Layer 6 of a small transformer language model trained on English Wikipedia (9 layers, counted from 0, width 96).
A neuron adds its activation times its output weights to the MLP's output. To switch it off is to set its activation to zero at one token and run the rest of the model.
A neuron's activation on a vector x is GELU(weights . x), where the dot is the dot product.

Input weights of the MLP neurons that the questions are about. A number n stands for n times 0.0053.
n0: 11 0 -18 -17 -25 -21 -56 -4 4 -16 30 26 -19 13 -9 1 11 -3 11 32 3 13 -32 40 26 -5 21 -42 0 -11 0 -13 30 4 -5 36 8 -5 4 3 -17 -1 23 -20 -9 -4 -5 -19 14 -28 -17 11 25 5 0 0 23 -12 -27 -32 -2 -35 -6 2 -2 -4 -5 13 17 -8 2 -30 13 -23 3 12 15 -4 -4 29 0 21 4 4 -10 1 4 3 2 9 2 17 -4 6 -35 -10
n58: -30 -9 -21 0 34 10 41 2 1 10 -24 22 51 22 36 -19 -7 1 -12 21 -7 12 14 33 7 1 25 -15 13 4 -34 -4 7 0 15 -18 -38 -1 9 -1 13 -17 7 -8 -17 12 15 -30 -15 -3 15 11 -24 17 -94 2 38 0 3 7 -9 -40 13 -14 3 33 -13 16 -20 25 -5 -72 -11 2 -45 18 2 -34 -5 49 -6 -7 18 9 28 -4 -3 19 -5 13 32 17 -5 -31 -1 -3
n65: -3 -2 -11 -4 14 34 11 -15 7 10 -29 18 -13 16 -11 -14 -9 -15 -32 20 27 -6 5 41 14 -12 14 -49 22 14 -3 27 -2 9 11 22 -13 -19 41 23 23 -18 -20 27 2 -18 -20 -38 18 16 1 -10 15 7 23 10 19 2 20 11 -13 -8 4 3 -16 0 10 -14 11 -25 0 -9 11 8 -4 13 0 -14 24 -17 -5 -23 -14 -50 -12 -18 49 10 -13 -31 -3 7 -28 -41 -2 17
n93: -13 11 -7 -7 3 19 -38 -1 -35 23 -7 1 17 -27 5 -6 -4 9 -24 -1 -52 22 9 14 -31 32 0 -18 7 23 -12 18 15 -5 -30 15 -4 31 23 -6 -16 26 -18 -19 -4 -2 7 15 6 12 11 -12 11 -27 20 57 21 11 -9 -34 34 18 -29 5 -50 19 -5 6 -24 -52 -11 -29 -29 17 -21 0 10 6 15 8 35 -29 15 -5 -18 -3 35 49 17 53 1 14 -19 -10 -6 -22
n128: -9 21 31 -5 15 49 -2 1 23 16 19 23 -14 7 -11 61 -12 -43 -9 29 -50 8 -11 1 4 13 34 -11 -6 -26 12 11 5 -6 4 -4 -62 5 8 2 24 37 38 9 9 -10 -14 -25 25 -23 -3 20 -7 -11 13 -2 -21 -13 -12 -3 1 -22 4 -28 6 -39 13 -38 43 -25 -19 -19 -23 9 -6 34 17 7 27 12 13 15 -28 -39 -17 -27 -10 29 -34 -1 -44 14 -2 26 -7 39
n189: 11 10 9 48 28 3 -33 -32 -25 17 -39 -6 18 20 -20 13 8 -11 25 -24 4 11 44 -40 39 39 -1 16 -9 15 19 -13 31 -7 4 3 -41 -6 15 29 -2 -5 13 6 -13 27 -25 23 -9 -28 18 -9 -6 35 -16 6 -16 -18 -12 -30 -2 -3 0 -18 -22 -45 -1 20 -32 6 -4 -3 -23 -27 -28 10 -6 -22 -11 2 -12 13 -6 -14 28 0 -9 -10 6 6 9 -9 7 -1 7 22
n216: 8 -11 31 2 20 -15 -34 1 -42 -6 14 30 -31 -21 -75 -1 10 1 -45 29 5 16 2 41 -19 26 38 -35 -27 -16 -3 21 45 -29 -12 29 8 24 25 25 -30 -29 18 -4 -9 35 3 0 36 7 -3 9 17 15 13 0 83 6 -3 -25 -26 -29 -4 10 39 25 1 13 29 -54 -45 -43 -8 -5 43 18 42 -37 4 -63 4 -9 -4 -1 7 -21 27 -3 -23 22 -39 -17 4 -9 4 28
n254: 18 -12 -41 -17 69 -3 -46 10 -34 20 21 1 -9 -27 -17 6 -21 -5 -16 -35 43 -5 -35 -25 -7 58 -2 -20 -23 -28 11 -8 51 19 17 11 14 -52 -19 27 -16 -10 1 -8 -14 9 -26 14 44 51 -8 41 21 -17 -8 3 31 -24 -31 25 5 -5 43 -5 14 -5 -4 3 50 -12 -1 21 11 52 -43 28 -9 -34 33 6 47 -23 16 -45 -32 33 8 -67 2 5 19 -25 -14 49 30 -30
n286: 6 -31 5 6 7 -1 -10 6 -23 -3 17 -4 25 -15 -6 10 13 -65 17 7 -18 4 27 8 38 15 16 1 34 -32 -9 12 6 26 8 41 -46 -13 7 18 -13 21 21 8 0 10 -24 -51 -6 -10 2 -5 18 9 -11 41 -41 -45 32 -31 -5 1 -23 3 10 -13 1 -12 3 4 -8 -50 -14 -35 27 9 2 5 17 -4 23 17 3 -37 21 -15 -23 -13 -5 -6 -11 19 15 23 -28 13
n297: 5 -4 -17 -33 -36 -21 18 -23 -13 1 30 46 -6 -41 -37 44 -2 -21 -4 29 -8 25 -6 16 -7 -16 6 6 -11 -16 -34 10 49 11 -12 44 6 -20 -17 10 -37 -4 19 10 -2 63 -27 18 9 -29 36 20 -3 8 20 33 15 -14 -17 12 -41 -20 -4 11 8 -7 -13 5 -7 -32 5 3 -23 -10 -18 -38 35 -20 12 -21 25 4 23 -14 14 -10 34 -20 29 45 -23 32 -5 13 -28 14
n315: 18 -11 -29 16 -8 15 -2 11 12 -4 -30 9 44 19 9 -20 -13 -22 3 -5 15 14 -13 4 -9 5 5 -23 -6 -34 8 -18 49 -6 12 -14 -25 -7 49 0 23 12 56 6 -22 12 -19 27 2 -18 -8 1 8 -8 20 -15 -7 -16 -10 -10 -14 0 6 -19 38 11 -4 -2 9 -5 -14 7 -5 -1 -5 -15 20 -1 26 0 15 -11 -4 6 16 -34 -1 -14 -9 1 -22 -9 -29 -22 12 0
n365: -46 -8 44 63 0 -55 13 9 3 13 -14 2 24 29 -10 13 13 -66 -41 -31 8 19 3 44 -15 11 5 -29 -61 -3 24 37 -35 38 -25 23 39 -43 13 -10 -39 20 34 54 -7 -14 -2 -22 50 6 -49 9 15 7 -10 -27 24 43 -7 -11 -5 -5 -25 -23 28 -45 2 22 11 -61 12 -25 -41 14 -8 50 16 -8 -18 1 4 -27 6 -3 26 -11 19 3 13 16 -31 -8 -36 67 -3 40

Output weights of the MLP neurons that the questions are about. A number n stands for n times 0.0074.
n0: 7 2 1 24 -13 1 7 14 18 -94 -6 11 -3 -12 -12 -7 21 -4 28 4 -17 -13 -6 -5 -1 9 5 1 1 -2 -9 -2 4 0 8 -10 9 -6 18 -13 -25 -2 12 3 -2 -34 6 -13 -11 -4 1 5 -19 -17 16 22 6 3 23 -12 10 -3 -3 19 6 11 6 -3 4 4 39 1 -4 -2 -5 -22 -12 4 -21 -3 16 18 -5 -7 -4 4 -11 3 0 1 9 13 -12 -11 1 7
n58: 17 -4 1 9 -31 -14 -13 15 21 -46 -15 21 -15 0 -2 4 30 -12 10 5 -1 -2 -4 -22 -23 14 23 -16 14 6 -2 -1 -7 -4 -16 21 -1 23 -4 -12 23 18 18 -7 16 0 7 -18 -3 -20 -3 -8 -24 36 -14 4 3 16 25 33 6 -24 1 -11 8 20 8 13 14 14 14 -13 -6 0 -18 -9 5 -24 25 7 -18 5 -25 -2 -6 8 18 16 -16 1 4 -37 14 -28 9 -12
n65: 4 -18 -7 -9 0 6 8 10 -13 -14 14 -14 2 7 9 11 1 31 -6 -16 -9 11 -15 -23 5 3 -6 11 -9 -16 8 -12 5 -17 -1 -10 11 3 -17 -24 -13 -12 -6 -11 2 20 8 0 2 6 3 18 -16 -16 -4 14 14 15 -14 6 26 7 -15 29 -14 11 9 18 19 23 -25 -8 -21 8 7 8 7 7 0 7 -5 19 15 6 7 -1 -15 -11 -19 9 1 13 -18 -13 -10 -22
n93: -1 5 20 1 4 -2 28 -9 -9 -15 9 -21 4 6 14 -11 -19 18 6 -18 -1 22 -3 1 3 -14 -5 -8 -17 46 -2 -6 -23 14 -18 17 7 0 -19 23 8 -9 -9 23 -18 19 17 4 0 -4 -8 -29 -29 17 7 14 7 -34 6 8 -13 18 -4 3 -22 22 -3 -20 2 -2 1 -10 -2 10 -16 26 24 -5 7 19 -27 -2 15 -2 -49 40 4 6 1 -14 -8 -21 32 11 -11 -1
n128: 6 6 17 -1 -11 -32 -23 -10 13 -54 -22 14 -14 31 -21 1 -25 10 15 -18 45 -4 -11 -5 -15 10 19 16 -22 -14 -14 -2 12 19 6 11 -24 -7 2 5 -5 10 -16 -11 30 10 7 14 16 -3 -9 -25 29 -5 -25 5 -12 -19 -31 -6 -12 6 -13 28 -2 23 -27 18 -11 17 25 39 16 -7 8 14 6 8 -3 -6 1 16 -34 28 7 33 -5 -14 3 -30 3 -18 13 -4 3 8
n189: -8 23 -7 -5 13 25 -13 9 -1 -11 -16 1 2 6 20 -13 2 -3 -20 14 -21 -15 -36 -3 -5 -15 1 -9 5 -8 12 5 -4 -10 14 24 25 5 -12 -10 -9 -4 6 13 15 24 11 -3 -25 7 3 9 -38 -13 -10 25 -22 -7 0 -2 -18 9 -18 29 9 -12 5 12 20 -11 34 7 -9 -7 -9 -4 -11 20 5 3 0 22 -4 -3 14 6 -33 -7 15 5 -5 -8 9 18 -7 -18
n216: -10 -14 1 7 8 13 18 -18 19 -62 -18 -13 -7 25 5 25 19 1 -9 5 -6 -29 -1 -29 -5 -2 -10 25 18 1 -15 -21 -21 -15 -13 1 -20 5 15 11 -6 -5 29 -25 5 27 3 42 -11 22 -8 5 -4 -1 53 15 23 -12 6 -7 -20 9 12 20 3 -7 -2 10 25 20 11 1 11 -25 11 7 -1 -1 3 -6 34 -5 -4 -32 -20 -24 -29 -7 -42 9 22 -15 -5 7 -14 -1
n254: 26 -12 8 15 -17 11 -26 9 -30 -31 16 21 -2 -14 -19 -11 4 -38 -3 17 9 -7 31 8 1 21 12 -10 -2 3 20 -3 14 17 -5 21 15 -8 6 -2 19 27 4 17 0 -1 1 12 -1 24 2 -16 -2 25 -7 12 3 -17 -36 12 -9 -10 -3 -5 11 12 1 -15 37 24 -10 -30 21 16 -26 -11 26 3 -29 -28 6 -5 1 -4 -43 -27 -33 5 23 -26 -30 -39 32 -2 6 -7
n286: 4 1 8 7 -13 -12 -9 4 6 -68 -12 -1 -25 -1 0 3 8 -10 -6 15 -14 -22 -18 -9 -9 29 26 -1 11 10 -23 19 6 14 -9 10 -9 2 -3 -1 -21 -10 23 1 -5 -21 -16 -9 -1 0 -8 3 -14 4 -9 16 3 5 -9 5 -16 12 7 16 1 9 21 0 3 4 27 4 18 10 -12 -20 14 0 7 -8 7 29 -10 -24 21 9 24 -9 -1 19 22 8 -19 -16 3 -8
n297: -20 -10 -6 20 -5 16 12 0 14 -51 0 11 15 15 14 -12 15 -2 -9 7 -11 6 -9 -6 -20 4 4 -7 15 11 13 -2 7 -20 24 24 1 -12 4 -31 -7 18 11 26 24 -14 7 -10 3 8 -15 -13 4 12 -14 10 -3 0 10 -20 -17 3 -16 -49 2 -32 -5 -13 4 -4 49 -9 -1 -4 8 4 13 8 6 8 -13 -2 -24 11 14 -15 -8 2 6 4 19 12 -6 -13 -1 11
n315: -16 -2 11 2 22 -12 -13 -25 -16 -32 -2 -16 -18 9 -17 -3 -5 18 12 -12 -1 -17 23 -1 -2 1 -16 13 23 11 -1 -10 -7 -8 13 2 -5 2 -9 17 27 14 -22 26 -8 5 -36 -24 -3 -33 17 -3 -14 1 -1 -2 9 2 -13 17 -1 15 1 20 -9 -5 22 -7 -10 7 4 11 27 22 10 18 -14 -25 -9 1 -4 -22 10 6 -23 9 9 29 -6 -10 -11 2 14 21 8 2
n365: 5 -2 20 -7 0 -4 1 -3 17 59 -7 -12 -8 -18 -2 -14 -2 1 -8 -45 6 5 23 -16 -2 26 -12 7 -9 -17 -1 -7 -7 7 -24 -27 -7 -11 10 7 -29 19 -10 24 3 -3 11 -24 14 -21 13 -15 -11 33 5 -16 -8 -16 -6 5 29 10 6 -30 -13 12 12 -13 6 -32 8 -39 29 -10 -13 4 5 -17 -8 -17 3 1 29 26 50 3 36 -16 25 -3 -13 -8 38 -9 1 9

Each question names a token from some text and the token that comes next. It shows the vector x that enters the MLP there. A number n stands for n times 0.08.

Then comes g, the gradient of the next token's log-probability with respect to the MLP's output, scaled to length 1. A neuron's effect is roughly proportional to its activation times (output weights . g). A number n stands for n times 0.004.

" EP", then " Father"
x: 0 6 -10 2 -5 10 -1 -2 19 -60 1 11 -13 -23 6 1 6 -1 13 3 -6 -15 -5 11 -9 -7 -20 -7 21 -22 14 -4 -13 20 24 -1 -4 8 -1 -4 21 -4 2 2 -8 -7 15 3 2 -15 11 0 -25 -10 -2 12 -1 -3 -11 6 -10 16 -3 13 14 -3 -4 -5 6 15 23 14 -7 11 -4 -2 -5 -17 -3 -6 -19 22 0 -18 0 5 10 -1 3 -10 10 19 -5 -8 16 7
g: 15 16 -1 -3 21 -5 -35 -15 13 0 17 30 23 65 15 49 -44 -9 -24 -11 33 34 25 22 30 45 6 18 -27 -29 3 3 21 -32 -16 -7 2 3 -52 39 23 11 -15 15 65 22 -8 30 -36 14 45 -39 30 -3 -27 -14 3 -18 7 -24 -42 -3 -3 -28 -9 -25 -5 -16 2 -23 -24 -12 -22 -2 -31 8 6 -17 24 6 -23 -13 -32 63 7 -19 2 -48 -11 9 10 23 -57 -5 -3 -9
Switching off which neuron hurts the next token most? n0

" the", then " Pennsylvania"
x: 15 12 -13 -3 -5 2 -9 11 -8 -79 0 -13 4 1 17 0 23 1 0 -8 14 8 -4 5 -8 13 13 3 15 2 -9 -3 13 -9 12 -12 1 4 3 -6 7 -7 7 1 0 -2 -6 -20 7 9 13 -4 -4 -8 18 9 -16 -15 2 12 -4 -7 -9 13 -1 -4 5 4 6 -2 -18 -5 7 -4 4 10 8 -4 4 -12 3 25 -20 -7 -4 -3 -5 -9 -2 14 -9 12 1 4 17 -14
g: -44 -3 -2 33 -60 57 27 -21 1 6 -24 9 -29 36 -14 9 0 20 36 9 -2 5 -22 -1 -56 -4 26 -24 -28 18 -7 -5 -22 12 -28 -5 8 -17 1 3 -14 29 -21 54 32 27 -29 21 12 0 -57 20 -4 -51 22 -4 -38 26 -35 -13 -5 27 19 1 1 11 1 15 -3 -30 -33 5 -11 -40 -8 -15 -44 -11 24 28 -13 30 33 30 22 32 -27 3 -21 -25 1 37 57 18 20 -4
Which neuron, switched off, raises the next token's probability most? n286

" and", then " also"
x: 11 9 -6 -5 10 1 -11 0 22 -86 3 -17 -9 2 -6 3 4 1 -3 -3 6 2 -4 15 7 -1 11 4 -2 0 4 -1 5 2 9 9 0 2 -3 1 17 -7 -2 2 10 6 1 6 -5 2 -7 10 0 8 -5 -15 -14 -6 0 14 -3 13 -16 18 -4 -1 -10 -16 -7 -6 15 2 12 2 -5 13 4 -5 6 -12 -7 35 -2 1 -5 -6 -2 -6 7 6 16 -3 9 -9 -4 -20
g: 7 2 9 -6 -15 -53 4 25 18 28 -32 56 -19 -55 28 31 -51 -29 -7 -24 -42 44 -12 6 45 -64 30 32 5 -7 -10 23 38 9 -6 14 30 -25 -13 -25 24 -18 -5 22 19 13 15 16 18 13 0 11 -29 1 9 6 41 -25 19 36 -59 6 -18 13 10 7 -29 27 -7 -27 14 -10 -17 -16 -18 -46 40 23 34 14 11 -9 2 26 -14 -14 20 -40 -10 14 -24 5 -12 -14 -30 -29
Switching off which neuron hurts the next token most? n315

" the", then " job"
x: 1 -10 -1 -7 -4 6 1 13 2 -93 -2 -11 -3 6 -2 0 18 1 -2 -3 5 -4 3 11 -5 1 11 10 6 1 -7 -1 11 -15 13 3 9 2 12 6 17 -1 0 2 -5 -6 -5 -9 2 4 -4 -10 -2 1 8 1 2 -4 -6 7 -2 2 -18 9 6 -6 4 5 -3 2 -11 -1 12 2 6 12 4 -3 -3 -4 0 31 -24 -8 -1 -4 -3 -5 -3 16 -11 13 13 1 10 -8
g: 39 -35 -18 -9 -19 15 5 28 -40 2 -20 -6 -14 10 9 -7 3 20 -57 16 -41 -11 -67 27 4 16 -22 -56 -18 -6 9 -47 0 0 -16 25 1 -12 1 -14 25 23 12 7 17 24 1 -54 -6 -13 2 -36 -19 -42 21 1 -3 -2 53 29 68 16 12 18 26 24 -13 2 24 8 27 -15 20 32 55 -2 -34 6 23 -12 -36 -3 10 -34 41 -13 -23 43 39 -5 1 -5 -29 -2 0 0
Which neuron, switched off, raises the next token's probability most? n216

"=", then "D"
x: -3 -5 -1 -8 12 -11 -12 19 38 -52 -2 14 -1 12 11 4 11 -8 -8 -22 1 -1 0 6 -9 -4 11 -11 16 0 -11 23 -3 -3 -11 -8 -2 -4 1 -5 -15 1 6 -9 -4 11 7 -14 -2 3 3 6 -23 5 -6 24 5 4 -17 -2 -2 10 -5 12 -4 1 -7 11 -12 1 15 4 -6 6 7 4 7 -20 -14 -6 -5 31 -25 -5 -3 1 -8 18 7 7 13 16 23 0 -9 -24
g: 22 22 -2 -39 -46 -8 -10 12 -4 6 1 19 -70 16 -20 10 1 20 -1 9 -39 -23 21 -29 -18 24 -54 -7 -10 -46 8 -4 -1 31 32 7 49 25 -7 -51 13 40 25 9 -25 1 -10 5 36 -61 31 -29 -26 -3 28 43 -23 -2 19 50 35 2 11 -2 -5 -24 3 0 -4 23 31 34 21 -2 -41 -48 -45 -13 6 -17 16 -3 -2 -23 4 -26 21 -16 -7 32 -9 25 25 -4 15 25
Which two neurons, each switched off alone, lower its probability most, in order? n58, n0

",", then " film"
x: 2 5 -11 -5 -1 3 10 2 30 -80 3 -2 -9 -5 4 9 -4 2 -6 0 -16 -7 -12 -3 -7 -13 1 9 -9 3 9 5 9 18 4 3 3 -5 -9 5 20 4 17 4 4 3 0 18 0 -12 0 -4 -26 -4 -6 1 -15 9 1 -8 -1 14 -19 24 14 2 -15 4 2 7 8 13 0 7 -9 -18 6 -4 1 7 -8 17 5 8 -5 8 -6 -9 8 0 -11 4 -4 8 0 6
g: 2 -7 23 -33 42 6 10 32 -15 -17 34 33 -20 13 38 54 20 0 -15 -58 -5 20 44 -20 -15 53 -38 -9 -20 14 -16 -6 1 -20 26 -26 -11 14 39 0 19 -41 58 8 37 -4 -32 12 -33 -15 -8 -14 6 59 0 -4 8 -4 -17 -26 8 -4 -28 24 12 -1 16 17 19 -10 0 -11 30 -26 -13 -18 4 -59 -14 -32 -20 -1 -8 -18 -29 41 -31 50 6 31 -26 -9 -8 -22 -9 -39
Switching off which neuron hurts the next token most? n315

" the", then " war"
x: 2 -7 3 1 -2 9 1 19 -6 -86 11 -11 -7 -2 13 3 20 -7 -4 6 -2 -6 -1 9 -7 -3 9 12 3 0 6 4 -1 -9 10 -2 11 5 4 3 25 -6 -1 -2 -4 4 -4 -17 7 3 11 -9 -2 2 11 6 -8 -10 14 1 7 -7 -15 12 -4 0 7 7 17 3 -10 -9 6 -4 5 11 3 1 -3 -12 3 20 -19 -12 1 -9 -7 -17 0 17 -18 8 3 -10 10 -3
g: -24 -13 22 34 2 2 -21 18 -26 10 -3 -18 -9 4 12 2 -2 -21 -34 7 -12 -1 19 -17 -22 12 -19 38 42 -16 -7 30 22 19 -8 -19 -21 -46 37 34 14 -40 15 0 14 -42 10 4 -37 -10 -23 42 2 42 46 -3 -1 -3 15 -21 35 -65 1 16 -8 -15 35 46 -12 -58 5 5 -15 11 -17 3 -44 2 28 -5 -31 -9 15 -5 19 18 7 19 -48 50 59 -45 -9 10 -44 12
Which two neurons, each switched off alone, lower its probability most, in order? n216, n286

"St", then "ate"
x: -13 12 -1 23 6 13 -1 4 18 -40 -11 9 -8 -17 5 -2 5 -16 -19 -11 -3 4 -7 5 -24 7 14 -8 -22 14 -3 -1 -28 8 1 -18 4 -27 7 0 -6 -9 -6 4 -1 -9 27 -15 13 -2 5 -3 -26 4 1 14 -18 4 7 8 -9 7 7 15 17 2 4 -8 -6 16 16 -7 8 9 17 -3 16 -5 -3 -32 -9 26 1 -2 3 3 5 4 -12 2 -7 8 15 17 10 -8
g: 49 25 -20 -22 -16 17 -12 -42 36 -6 10 8 16 -5 29 18 11 -47 16 -4 -13 38 -51 -1 27 -2 0 -61 23 5 2 7 33 33 -26 -40 51 1 -25 -4 22 5 -46 25 -35 15 7 26 -1 10 9 -11 -14 -5 28 -28 -24 -43 -13 31 -2 -3 2 -38 28 53 -42 -30 31 -28 34 4 3 -10 -16 25 0 16 -2 -39 -36 16 37 -15 22 -19 -32 -13 14 46 4 -25 26 -19 -11 3
Switching off which neuron hurts the next token most? n365

" ter", then "rit"
x: -1 7 11 2 5 -2 15 11 18 -35 4 -19 -1 -7 7 -21 17 6 -19 0 2 -8 11 3 -8 -19 -3 -13 6 2 -2 3 6 31 9 -11 8 0 -9 12 2 3 7 14 18 -15 3 -19 -10 7 -15 -2 -19 8 17 14 -19 -2 10 9 21 -11 -22 18 15 -9 10 7 -22 -4 -8 -14 13 4 0 11 10 -6 6 -2 12 39 -23 -20 6 -20 -5 -3 8 -9 -5 -1 0 -8 6 -15
g: -1 17 6 -11 -2 29 -41 6 -23 19 37 -11 -6 -29 -9 -23 -11 -20 -5 -34 4 -42 -8 -17 5 -51 22 -22 47 8 -10 -47 17 -8 21 -18 1 -20 28 11 -44 1 13 20 23 -1 12 1 75 -23 -16 -12 -8 -16 -41 -9 17 36 -46 -1 33 -12 -28 65 -34 19 -5 39 51 8 -33 -23 -15 48 -29 11 33 4 3 -4 2 -1 -13 54 -2 5 -5 2 45 17 -28 8 -16 19 10 -15
Switching off which neuron hurts the next token most? n65

"sch", then "."
x: 1 -2 -14 13 0 7 -8 -7 4 -36 -1 -16 -19 3 4 -2 11 2 6 -18 -1 -8 -6 -4 2 2 -38 -2 -5 16 14 -24 -6 23 16 -15 18 -12 -2 6 7 -1 1 4 9 -18 16 -11 0 -17 -2 -1 -10 -11 11 -1 8 16 -19 18 -9 16 -6 24 3 -1 11 -5 3 0 29 3 25 -6 12 -11 -14 -14 10 9 -12 17 -24 -13 17 9 3 -6 4 14 17 -4 -1 7 13 -20
g: 26 -4 7 13 20 26 -15 29 -8 -25 -7 -36 37 -29 -7 9 6 35 46 10 -23 -16 19 8 -2 -20 -14 4 20 27 4 -12 -36 26 3 15 -2 12 6 -10 30 25 -1 -16 6 -25 28 42 -14 -31 19 -10 8 39 -35 42 2 -41 -66 -8 26 -40 -10 -2 3 -58 -14 -35 -38 3 28 5 -2 26 9 -35 -15 -15 30 -32 21 -5 -16 30 -46 8 -7 39 6 -33 6 -48 35 28 50 -40
Switching off which neuron hurts the next token most? n254

"s", then " all"
x: 16 -15 1 4 3 4 0 19 8 -57 -2 1 -13 4 1 -16 7 5 -19 -16 3 6 -13 7 7 1 8 3 6 26 20 14 0 10 -5 4 8 -9 7 -1 35 1 -17 8 26 -19 -6 -4 2 -17 -6 -12 4 -5 16 -4 -1 -6 -9 4 11 4 -18 5 -2 -18 -11 3 -9 -4 20 3 -6 26 -4 -2 10 -5 -12 7 -9 13 -18 -9 -4 2 -4 2 10 -6 0 1 3 12 18 -28
g: 8 10 11 -5 -55 -15 21 3 -18 -1 -24 6 26 2 39 -21 -18 9 -15 -6 44 -31 7 -32 26 -22 -22 -33 26 26 11 15 33 42 20 -15 6 -48 32 7 -47 8 27 11 5 -13 -25 -12 -6 -12 -13 15 6 -43 -1 -47 -23 25 48 8 27 -20 3 -55 -52 -41 6 21 -29 41 -16 -25 -19 -16 6 3 41 28 -7 -4 41 1 1 25 38 53 39 -32 12 -18 17 14 -21 7 -21 -6
Switching off which neuron hurts the next token most? n365

" Song", then " Cont"
x: 6 15 -14 5 17 4 4 6 13 -48 0 -5 -4 7 -14 12 16 -4 16 -4 -12 -2 17 -7 1 -11 -6 12 9 8 -6 -2 -13 3 4 -17 -13 1 -1 -1 29 -6 6 -4 -9 -22 10 18 -6 -16 31 -11 0 6 -12 12 -2 -12 15 -3 3 2 -21 23 5 6 5 -9 -3 11 24 -11 3 -2 -10 15 -4 0 -14 -15 -9 32 -12 -21 2 -3 -7 3 16 -3 -5 6 -11 14 1 -18
g: -3 14 6 -33 26 17 -2 16 17 2 -18 -9 -49 15 -42 7 9 -29 19 -13 24 -33 26 -72 -28 22 24 -28 20 37 12 24 10 -60 11 6 64 23 16 16 -26 4 4 -17 12 27 -6 -25 6 47 37 7 -15 -16 -1 -40 26 14 2 -24 -15 31 -4 -3 2 17 16 8 34 12 -51 -24 -20 -35 -28 36 41 -45 -26 -3 -3 12 -1 3 30 6 -16 -54 -15 22 22 -22 -30 0 2 26
Which two neurons, each switched off alone, lower its probability most, in order? n286, n189

"em", then "ne"
x: -9 5 2 12 -4 11 -7 10 13 -18 4 -9 -1 -12 3 -28 -10 28 -15 2 -2 -14 -17 21 -12 -13 9 -2 -6 -6 16 22 -15 0 -9 -46 5 10 -13 -7 -8 1 -7 -4 0 -16 20 14 -8 10 20 14 -13 7 24 21 9 3 -15 3 -6 -9 -12 12 -16 1 15 0 1 11 12 -13 0 15 -9 1 12 6 2 5 -10 30 -9 -3 12 -12 -23 -4 7 21 12 -1 -8 -7 4 -6
g: 20 25 6 -33 -37 46 76 -21 55 -15 15 -9 29 -5 37 -17 32 15 22 2 -12 6 -3 -6 26 -33 -44 -14 -35 6 10 3 48 17 -46 -25 0 -9 -35 -8 33 31 10 -15 4 21 -23 -9 -25 -36 -21 22 39 3 27 5 -35 -50 1 3 -9 23 1 -47 -32 17 5 -12 -27 48 1 23 11 -19 -11 -12 -22 25 -31 21 -19 -20 16 -29 41 -26 -10 14 -21 6 -4 6 -13 -12 42 2
Switching off which neuron hurts the next token most? n93

"nis", then "t"
x: 11 -3 15 15 -3 -1 -2 -3 0 -41 10 -9 10 11 13 -16 15 -7 2 -18 -8 5 -2 5 -11 8 -23 2 10 8 -11 -4 1 5 -16 -13 5 -7 6 -11 22 -11 -3 -14 -10 -7 5 -4 3 -4 14 0 -15 -15 -7 -8 -2 -13 0 5 10 14 -24 11 6 8 2 2 -6 6 30 -14 25 -1 -7 27 2 -3 -9 27 -20 30 -27 0 8 -13 -3 11 13 19 -18 13 8 -16 3 5
g: 5 4 -4 27 -46 -2 14 -30 38 -4 -4 8 12 -23 36 10 17 -5 11 21 15 35 -42 -27 14 -15 22 -48 -48 23 1 18 10 -16 -50 15 39 -32 61 -21 19 -41 5 15 -20 7 18 -19 -25 -5 8 45 -19 -25 25 -18 -29 13 35 18 10 1 -53 -39 3 21 -9 61 41 -4 -23 16 -42 13 4 -48 -27 10 2 27 -17 39 -6 34 -5 21 -8 -10 -10 10 16 -42 3 2 -23 -12
Switching off which neuron hurts the next token most? n58

"ote", then "sc"
x: -3 9 11 29 -17 -10 -5 -3 -10 -35 -14 -32 10 3 -9 -9 20 11 -4 -9 7 9 6 5 -14 14 2 1 13 6 14 -10 -2 -22 3 -9 15 -1 -12 -3 16 -15 -1 0 -7 -7 9 14 -6 -12 10 -1 -10 4 -3 10 -3 -13 -8 4 7 4 0 19 -5 -6 9 -1 -19 4 42 2 27 -4 -13 0 -1 7 -20 11 -18 12 -26 16 11 -11 -7 11 13 10 -23 4 13 -15 -2 10
g: -45 -22 4 14 65 0 21 -5 14 37 44 -20 18 -7 -10 25 11 11 38 14 9 -15 53 -56 -7 -3 9 -35 -12 14 -3 14 -11 -40 38 -29 -4 -20 9 2 -31 14 18 -2 25 -23 -48 -8 -8 28 -28 38 11 38 50 -27 -41 12 -46 4 -27 -9 -19 -17 -44 41 -22 28 0 16 11 38 28 -29 -33 -40 21 1 -13 23 23 -23 18 -17 14 -30 22 10 -33 1 -2 -1 2 -1 -28 -3
Which neuron, switched off, raises the next token's probability most? n189

"ion", then " surrounding"
x: 11 13 -6 7 0 24 -10 12 -1 -62 3 -11 -11 1 13 -9 16 14 8 -15 -2 -2 -6 19 -3 -8 -12 -8 7 2 -10 17 -4 11 -17 9 4 6 9 10 33 1 1 6 -6 -13 5 9 -15 7 18 -7 -6 -8 15 1 3 -11 2 10 15 -1 -24 7 -9 -11 -4 -12 4 6 31 -13 -11 -5 -9 5 -1 5 -8 -6 -9 19 -11 -9 -12 -5 -21 5 4 6 -2 11 6 14 -1 -15
g: -45 5 5 -13 12 -3 18 -30 6 -19 68 35 -9 -4 -18 -19 -11 -19 -2 33 2 -27 -26 -10 8 -20 17 21 -3 -18 -11 -14 21 -40 36 24 19 -13 16 8 -9 1 -11 42 3 34 -25 7 -9 -9 -24 -1 39 31 45 -31 15 -7 -69 4 -13 32 -4 16 -8 29 -30 16 -2 8 -15 30 21 -29 -26 39 -5 0 -33 66 0 -19 -44 -27 -28 33 -8 40 7 16 -9 -30 50 -15 -9 -52
Switching off which neuron hurts the next token most? n93

"\n\n", then "From"
x: 3 7 9 -2 -4 3 -6 7 41 -69 -6 10 -16 7 0 4 -10 -3 -1 -3 -13 -6 -13 -4 -2 1 16 9 -11 0 6 2 14 3 9 2 7 -6 -11 -2 -14 6 -1 2 -2 8 8 1 -2 2 -3 -5 -18 -9 -1 10 11 4 -10 5 -6 9 4 36 -11 3 -2 -3 -9 9 21 7 -2 -13 3 -7 12 -16 4 8 3 15 -13 -14 -4 -5 -17 13 -2 -10 -16 13 14 21 1 -7
g: -30 30 25 7 9 27 -36 -13 -53 30 -16 -22 -22 34 -39 -23 -17 -23 -12 12 14 11 -39 16 17 14 -7 29 -33 35 15 17 55 42 -8 -17 -14 -26 -22 -17 -4 -13 -35 36 0 2 -33 18 40 -1 -13 21 -6 -37 -6 12 73 21 -8 -35 -25 33 9 9 10 -24 -31 4 -19 29 20 16 -9 -3 -21 -21 12 74 3 -13 -28 21 10 6 23 -10 -12 -5 37 -42 16 25 -18 -36 -20 -6
Switching off which neuron hurts the next token most? n128